Layer 10 of a small transformer language model trained on English Wikipedia (13 layers, counted from 0, width 64).
A neuron's activation on a vector x is GELU(weights . x), where the dot is the dot product.
The model reads these tokens: "\n" "&" "=" " -" "\\" "l" "n" "\\" "le" "ft" "(" " \\" "f" "rac" "{" "1" "}" "{" "p" "}"

The vector x that enters this layer's MLP at each token. A number n stands for (n - 500) times 0.014.
0 "\n": 566 494 331 642 553 511 316 379 508 573 462 348 496 488 462 461 945 585 520 543 295 347 510 515 423 310 441 427 514 587 886 488 531 451 466 366 374 555 872 434 550 508 596 467 317 530 358 425 449 532 525 383 511 463 554 413 524 436 595 592 541 660 536 438
1 "&": 319 406 556 566 651 549 388 430 652 559 450 528 412 679 356 444 593 573 386 476 364 426 562 641 450 478 423 508 355 308 666 696 500 618 728 456 500 382 918 436 799 379 750 509 296 368 331 348 425 275 516 423 576 201 715 510 515 523 607 503 431 668 398 499
2 "=": 459 445 377 774 718 406 456 363 421 601 441 245 451 502 561 221 653 396 454 436 414 474 664 499 559 502 506 492 321 346 835 619 485 488 445 344 477 430 780 520 531 506 651 526 483 684 300 434 313 422 429 415 675 466 606 477 556 447 709 434 515 723 593 489
3 " -": 363 406 449 666 712 496 560 564 297 700 432 295 398 535 708 171 464 451 428 526 491 542 537 508 511 457 480 422 578 462 857 448 485 591 437 347 441 492 782 373 515 489 855 622 436 643 389 455 400 572 551 414 485 279 515 514 499 595 584 444 402 641 504 349
4 "\\": 247 664 376 617 626 506 571 322 445 616 442 509 295 637 433 107 693 433 360 439 437 548 388 596 550 458 498 494 612 328 573 485 535 538 682 503 380 545 787 225 748 429 806 436 440 416 389 515 522 714 523 433 451 452 493 625 458 601 661 455 425 784 462 388
5 "l": 508 491 416 594 416 533 426 403 549 579 504 610 286 526 472 143 485 619 514 351 338 359 503 504 534 451 618 615 865 442 595 657 343 671 611 413 545 283 867 386 650 654 816 458 446 560 506 260 543 410 347 405 644 374 619 521 486 456 653 347 617 707 360 304
6 "n": 447 610 540 304 485 531 455 442 523 415 519 553 184 673 513 165 545 493 709 329 568 522 468 480 566 343 276 682 738 384 470 666 607 601 487 309 572 306 806 404 460 669 513 263 724 542 369 343 486 540 388 503 579 502 539 628 510 579 587 431 678 905 443 443
7 "\\": 378 670 499 488 479 260 581 416 462 442 621 466 347 556 392 292 717 560 445 381 468 413 401 527 418 430 398 647 395 336 561 495 374 664 775 442 470 438 664 240 928 371 653 426 479 351 483 386 538 865 526 569 455 585 372 473 515 638 550 456 571 857 563 419
8 "le": 529 449 431 324 350 468 659 521 613 416 419 610 304 509 473 165 484 704 689 424 444 493 582 574 564 452 567 604 490 245 734 540 616 612 556 464 303 450 680 473 809 739 782 514 612 339 573 153 337 604 396 496 604 435 594 585 482 310 453 400 479 549 351 517
9 "ft": 366 617 470 354 261 369 602 446 480 508 439 507 223 351 751 357 612 643 515 628 342 703 491 522 349 310 426 743 683 191 643 590 316 524 624 419 370 613 565 433 595 586 669 553 554 341 525 369 424 475 487 452 483 578 717 531 788 599 571 298 620 679 442 463
10 "(": 445 468 523 495 407 520 574 557 464 457 404 467 675 555 645 341 704 554 815 562 444 571 574 761 426 503 206 559 415 378 642 426 646 505 499 151 340 524 532 339 642 346 509 581 381 156 355 349 331 448 508 497 519 492 474 643 564 623 719 391 674 708 425 493
11 " \\": 337 656 690 664 543 425 590 468 573 544 506 434 382 557 490 144 664 553 506 465 367 491 407 410 421 327 428 624 365 256 586 481 271 656 657 500 370 679 645 324 786 406 642 580 445 274 446 298 469 744 496 526 474 617 431 442 502 590 749 426 678 706 466 374
12 "f": 560 459 465 474 306 590 558 598 629 439 507 632 502 368 502 224 399 655 637 627 237 486 476 608 486 450 446 789 621 351 489 577 449 622 597 339 513 354 571 514 871 445 742 547 654 333 583 235 445 542 431 483 484 472 726 397 376 454 664 316 486 631 195 434
13 "rac": 377 679 740 263 380 436 493 672 550 466 455 573 445 392 528 159 572 722 726 471 326 616 516 387 658 358 520 667 623 328 452 621 428 628 542 398 448 404 643 547 570 352 238 434 696 360 286 418 416 418 598 468 390 618 523 423 681 587 785 418 566 764 365 473
14 "{": 460 569 700 497 420 353 575 693 431 459 486 449 546 504 571 201 737 650 524 474 284 406 443 551 465 481 288 662 634 198 555 577 661 593 567 180 449 438 654 350 776 400 523 551 406 376 412 371 393 708 462 500 401 707 333 594 593 630 696 469 590 641 347 389
15 "1": 414 652 478 476 213 564 670 617 634 484 343 326 426 549 450 375 651 615 586 617 406 476 471 556 626 387 291 602 675 301 426 571 586 409 530 336 542 285 721 561 547 490 662 636 646 280 326 368 529 583 462 376 453 583 488 723 634 632 642 624 436 663 92 480
16 "}": 495 587 552 407 304 392 480 519 568 726 371 353 352 426 599 301 621 537 803 622 401 413 457 497 607 466 354 516 472 217 527 539 515 554 619 298 626 462 667 531 711 318 309 634 586 379 455 560 454 506 353 419 509 648 525 488 640 796 630 640 437 695 219 386
17 "{": 467 432 586 630 497 413 502 524 453 611 477 598 547 630 598 247 585 660 678 438 191 599 369 495 646 593 354 388 635 330 557 438 772 351 575 260 472 568 568 457 633 344 690 464 601 355 496 436 183 663 514 413 508 503 368 469 633 653 809 389 371 626 239 499
18 "p": 291 446 473 526 380 418 570 632 613 504 533 597 311 453 437 81 537 679 616 579 484 601 351 465 772 572 358 607 598 443 421 527 361 453 675 370 452 358 809 651 557 645 689 559 539 373 565 470 503 384 502 246 315 535 635 585 662 467 702 526 424 665 254 427
19 "}": 412 502 573 370 350 409 436 608 501 634 476 402 428 386 541 272 612 573 843 556 435 484 445 535 564 429 440 589 531 21 478 589 545 581 576 208 624 444 724 548 636 415 334 633 535 483 374 514 433 660 408 431 430 587 551 689 583 691 606 609 451 732 314 366

Each question shows the input weights of one neuron of the MLP. A number n stands for (n - 500) times 0.0014.

n229: 417 676 569 530 425 436 422 573 436 426 361 441 564 629 534 544 328 450 566 630 616 319 320 498 429 488 514 415 547 697 249 647 561 367 469 601 561 412 448 417 393 625 499 495 464 450 482 617 686 585 550 596 536 457 545 598 572 576 700 540 486 552 406 347
On which two tokens does it fire most, strongest first? 15 "1", 6 "n"

n223: 400 564 505 359 570 443 507 240 435 426 454 664 342 595 497 696 471 465 591 598 509 459 477 495 459 631 533 524 371 561 340 608 426 741 493 411 421 575 473 556 454 424 348 500 511 520 626 646 602 463 538 422 499 554 618 496 436 761 542 591 466 480 522 485
It fires most on token 16 "}"

n160: 440 461 469 485 600 526 459 439 423 411 598 540 542 598 543 532 442 526 243 435 538 491 522 331 446 474 467 574 520 546 512 630 653 571 476 394 464 421 456 555 575 443 574 498 358 618 518 453 679 472 590 452 455 634 491 642 572 479 391 640 612 321 444 578
It fires most on token 14 "{"

n293: 496 500 592 576 497 632 474 495 415 604 484 558 544 731 504 752 422 423 538 525 521 601 376 301 339 300 506 526 533 585 397 441 515 575 517 296 442 613 543 334 308 536 441 388 453 437 530 602 566 275 607 543 549 604 531 617 640 581 394 549 506 583 478 324
It fires most on token 6 "n"

n162: 452 688 531 569 428 494 340 578 487 452 653 522 524 630 532 412 383 476 410 397 548 286 444 398 549 452 544 269 371 766 334 724 605 426 469 481 398 514 393 660 508 478 436 382 405 637 640 465 413 490 561 601 306 707 463 582 557 747 637 590 531 562 524 642
On which two tokens does it fire most, strongest first? 13 "rac", 17 "{"

n259: 576 293 266 599 540 642 629 535 590 530 631 417 636 483 641 380 444 362 356 358 537 516 550 478 537 447 593 306 391 641 429 522 464 470 427 495 435 535 575 649 457 714 530 430 385 557 669 416 403 619 495 527 508 661 420 705 555 358 532 488 438 220 671 380
It fires most on token 2 "="

n110: 624 427 477 665 334 520 374 529 705 596 481 551 425 513 566 462 430 480 477 641 441 469 454 581 660 454 570 384 497 704 415 635 280 574 464 521 380 552 453 522 502 438 342 586 465 593 424 577 608 473 554 523 569 454 550 572 484 644 422 239 473 527 439 344
It fires most on token 5 "l"

n346: 626 541 503 518 472 343 566 443 509 468 508 531 584 472 617 413 179 490 578 540 623 620 490 352 408 502 411 297 620 640 411 422 490 644 518 516 645 533 439 513 438 724 623 372 478 607 484 481 381 534 380 470 516 595 635 597 379 486 361 551 445 473 490 318
On which three tokens does it fire most, strongest first? 6 "n", 5 "l", 3 " -"

n380: 617 529 469 600 470 513 422 742 409 596 775 416 552 356 490 549 563 409 655 508 681 494 479 574 542 365 421 491 566 436 401 438 300 357 380 465 416 632 489 474 346 610 434 569 410 538 590 577 569 647 577 555 606 467 541 556 297 403 346 508 458 508 404 606
On which token does it fire most, and how strongly? 19 "}", at about 0.23

n345: 620 597 549 530 514 587 523 385 637 429 463 535 683 444 582 536 486 624 578 441 551 448 281 439 569 776 305 253 389 479 445 250 548 433 371 597 446 554 442 537 587 606 537 404 400 557 481 553 543 496 454 488 756 514 497 621 469 434 517 443 328 386 461 642
On which token does it fire most, and how strongly? 17 "{", at about 1.7

n118: 422 391 444 443 369 609 521 466 436 579 463 672 487 453 624 586 386 458 363 570 414 448 624 472 511 516 707 485 381 435 534 430 362 549 462 523 252 758 473 445 523 492 415 550 553 513 554 569 522 489 588 389 501 689 484 554 546 493 321 491 496 512 606 483
It fires most on token 9 "ft"

n147: 455 518 370 475 545 547 405 676 501 502 648 474 657 492 499 469 311 452 536 572 571 383 482 433 378 537 526 461 374 525 540 445 698 703 631 480 434 632 358 642 602 566 474 389 479 493 569 583 327 341 370 510 519 591 530 543 476 621 327 293 386 484 550 646
It fires most on token 8 "le"

n163: 698 541 434 639 481 459 391 617 256 501 547 567 641 608 506 358 456 484 374 619 631 482 607 569 648 434 396 472 500 602 430 598 517 521 267 459 458 573 352 486 518 431 259 587 457 535 593 385 291 567 447 453 578 528 454 480 572 626 422 492 540 590 550 610
It fires most on token 10 "("

n201: 455 678 459 489 621 630 484 445 406 368 708 622 506 577 594 406 526 488 444 247 699 413 501 406 437 504 761 679 566 706 481 419 235 517 532 432 484 523 445 482 389 586 365 507 396 499 510 503 438 685 408 608 464 592 408 433 456 486 614 466 479 526 521 377
It fires most on token 7 "\\"

n66: 541 587 498 434 492 445 467 457 350 343 502 652 638 613 367 483 344 661 564 521 527 460 435 458 631 652 482 509 554 531 391 405 545 425 383 429 579 446 434 590 472 442 561 451 451 580 461 378 568 527 558 514 609 603 623 474 469 467 448 562 378 470 587 516
It fires most on token 17 "{"

n26: 536 401 550 526 588 757 476 588 502 458 564 543 552 601 448 498 452 581 559 520 699 526 441 305 494 432 620 528 449 450 593 436 529 563 496 504 270 604 422 469 437 480 463 475 424 497 741 559 331 555 429 623 685 589 532 402 456 570 364 378 410 345 672 227
It fires most on token 8 "le"

n336: 520 421 437 423 183 649 300 400 390 582 494 628 608 680 558 494 433 507 400 363 764 607 506 416 401 412 586 483 402 389 605 517 401 421 545 414 509 610 562 459 531 489 398 545 421 478 645 478 576 556 350 599 482 508 429 518 620 546 438 588 450 536 434 555
On which three tokens does it fire most, strongest first? 19 "}", 16 "}", 9 "ft"

n108: 489 543 663 592 630 527 407 618 411 478 580 634 503 453 422 423 345 575 523 530 505 537 492 425 404 544 653 411 321 583 353 486 448 640 685 607 453 673 485 528 457 514 518 380 561 479 558 609 565 553 372 467 725 417 459 466 422 272 409 437 601 470 410 416
It fires most on token 11 " \\"

n312: 521 360 480 606 439 510 430 644 732 411 597 566 461 573 449 803 361 350 394 440 541 474 379 590 309 428 583 550 387 732 352 440 488 356 564 378 467 559 621 663 519 512 502 565 425 567 473 507 621 399 450 526 461 325 597 505 641 597 523 406 479 595 456 491
It fires most on token 1 "&"

n27: 417 466 488 595 425 465 578 454 424 534 445 577 605 516 680 495 449 594 571 535 631 469 417 388 692 555 591 512 467 573 421 358 599 421 675 456 618 474 416 483 509 522 258 562 396 544 465 542 449 333 422 508 518 534 493 671 419 588 505 542 394 492 494 270
On which three tokens does it fire most, strongest first? 16 "}", 19 "}", 18 "p"

n141: 509 407 566 699 579 436 438 518 428 626 606 533 433 601 567 566 273 625 518 430 431 565 417 529 499 515 633 401 618 591 518 547 335 452 624 358 528 566 533 533 427 647 394 442 423 468 624 475 729 238 351 510 585 558 639 469 531 535 496 483 457 439 462 367
It fires most on token 5 "l"

n368: 578 475 453 665 463 476 473 400 522 442 488 560 501 360 490 602 501 285 598 445 320 325 442 609 352 609 599 525 542 586 491 604 594 567 410 487 499 603 532 417 508 579 358 577 388 609 475 595 742 390 527 558 694 451 356 480 595 527 505 446 483 463 596 493
It fires most on token 0 "\n"

n277: 532 523 221 662 367 571 643 533 637 243 533 627 514 440 679 461 186 587 399 445 596 360 297 474 429 270 475 467 645 682 424 501 557 461 542 624 525 526 314 695 509 508 380 446 486 485 528 637 707 433 518 497 437 508 566 426 630 684 507 435 562 428 349 609
It fires most on token 12 "f"

n212: 549 449 575 507 414 426 428 514 407 583 716 479 500 477 592 549 582 485 444 468 463 484 368 748 544 406 593 537 468 700 256 498 528 494 501 589 611 471 439 510 574 377 412 518 342 399 421 585 592 589 648 617 451 518 443 393 429 590 453 420 351 399 618 267
It fires most on token 7 "\\"

n339: 488 835 507 597 555 361 367 524 392 337 466 546 457 589 528 677 520 524 464 603 709 417 594 664 543 485 504 385 330 439 371 412 573 454 620 357 426 553 393 421 590 474 370 577 358 632 510 411 742 336 357 591 530 483 472 547 465 403 623 410 505 501 453 481
On which three tokens does it fire most, strongest first? 10 "(", 7 "\\", 1 "&"

n30: 482 503 563 547 644 421 409 496 422 577 557 703 487 409 560 396 466 615 362 416 549 439 443 615 489 604 334 386 507 553 490 456 550 416 553 520 556 563 405 663 367 482 427 536 429 448 566 451 604 573 418 544 518 581 640 630 458 592 647 494 388 574 467 264
It fires most on token 17 "{"

n169: 559 471 616 477 392 394 477 534 596 356 577 536 423 574 464 543 542 459 556 578 542 414 159 647 354 405 583 336 428 559 504 515 555 417 495 419 556 474 503 434 415 475 282 546 456 562 569 642 561 699 754 504 513 685 566 537 556 449 456 371 474 482 644 369
On which two tokens does it fire most, strongest first? 7 "\\", 19 "}"

n198: 531 529 561 587 513 557 505 441 547 393 528 515 447 660 391 534 426 497 429 375 450 673 450 458 548 482 424 352 227 538 436 454 480 560 451 576 332 569 566 606 667 551 474 393 416 651 633 706 539 385 322 507 442 544 476 562 511 532 483 385 392 489 535 445
It fires most on token 1 "&"

n33: 482 606 254 562 613 630 379 449 403 419 409 586 507 601 492 457 567 377 489 494 539 358 453 437 386 508 527 544 393 506 499 637 479 616 501 476 641 580 399 528 414 453 500 472 564 565 525 526 482 481 660 466 498 582 404 871 536 487 540 360 413 535 546 467
It fires most on token 4 "\\"

n217: 459 459 403 594 585 336 495 381 533 531 676 427 567 547 519 534 383 526 473 468 439 522 572 451 567 433 706 467 352 667 336 400 418 433 600 413 603 428 591 543 614 499 413 402 362 490 558 412 729 553 526 736 459 668 500 571 647 494 557 509 410 466 408 358
It fires most on token 7 "\\"

n247: 516 467 625 388 598 404 455 538 583 427 377 706 470 547 520 552 314 554 522 596 532 543 117 398 558 630 515 592 445 565 366 505 373 448 465 446 449 511 401 581 419 549 458 377 383 475 506 452 506 641 630 601 509 595 673 426 465 688 595 453 512 480 478 388
On which token does it fire most, and how strongly? 13 "rac", at about 2

n192: 546 533 407 761 441 323 500 612 573 522 423 465 547 516 577 783 481 507 465 521 436 419 384 446 473 546 503 313 551 533 403 611 573 542 566 446 629 596 410 605 479 590 370 404 489 478 522 552 567 538 361 345 454 652 537 446 575 600 324 525 534 567 340 476
On which token does it fire most, and how strongly? 16 "}", at about 2.3

n231: 664 520 464 612 430 593 406 673 452 497 512 434 552 519 569 595 555 565 579 580 518 424 360 654 651 471 515 410 437 449 551 589 403 498 364 443 344 703 231 494 577 423 281 507 426 462 613 645 532 498 524 698 444 379 572 609 335 582 383 486 460 406 619 385
It fires most on token 10 "("

n360: 539 552 563 534 404 464 287 542 411 402 663 364 399 596 553 573 572 467 484 564 828 580 414 445 549 425 420 418 523 482 567 662 491 530 471 573 499 575 374 711 377 799 413 378 453 535 619 479 502 413 554 498 619 598 521 640 582 382 365 575 449 465 660 468
It fires most on token 6 "n"

n265: 403 412 474 620 432 442 512 508 494 371 497 526 535 542 571 656 487 584 534 661 390 427 324 461 382 415 596 398 512 651 359 391 560 688 623 354 523 539 322 547 427 518 390 523 373 496 525 523 637 547 474 376 518 697 705 711 577 642 346 330 237 594 440 335
On which three tokens does it fire most, strongest first? 19 "}", 16 "}", 9 "ft"

n100: 471 505 463 580 528 598 417 249 374 497 501 505 386 484 548 584 555 381 545 538 543 532 480 575 571 513 478 488 481 579 422 438 381 639 600 563 579 537 452 674 532 516 418 426 408 438 629 474 556 584 467 542 716 549 349 684 401 546 434 738 322 577 517 298
On which two tokens does it fire most, strongest first? 4 "\\", 7 "\\"

n262: 600 409 569 643 465 519 478 334 556 523 666 557 590 564 466 501 314 545 575 479 382 509 444 492 396 426 529 496 250 617 359 551 532 583 532 416 289 616 500 568 594 410 458 406 343 629 628 626 486 428 568 802 494 479 741 568 358 297 451 360 415 668 530 542
It fires most on token 1 "&"

n49: 552 560 378 413 386 600 506 467 413 596 450 497 553 465 613 602 442 586 586 703 499 400 302 428 579 440 786 639 242 409 440 508 562 529 308 598 497 713 394 511 488 508 438 360 521 559 535 623 466 374 531 375 662 625 428 631 576 611 528 510 414 393 564 500
On which two tokens does it fire most, strongest first? 16 "}", 19 "}"

n210: 552 523 569 500 545 499 423 572 433 453 350 550 633 440 697 491 636 391 511 451 357 436 443 452 576 379 658 566 575 426 378 408 437 351 416 676 516 420 425 501 287 536 314 608 401 606 586 729 547 507 588 680 592 529 415 442 442 448 539 367 609 456 571 441
It fires most on token 13 "rac"

n283: 664 639 570 518 533 445 424 685 580 538 732 453 638 568 538 439 389 449 459 501 568 377 460 318 534 435 478 383 505 593 439 559 451 453 574 383 277 659 393 596 478 447 505 629 332 395 599 578 436 392 442 693 335 727 517 626 584 499 559 453 488 535 433 272
On which token does it fire most, and how strongly? 14 "{", at about 2.4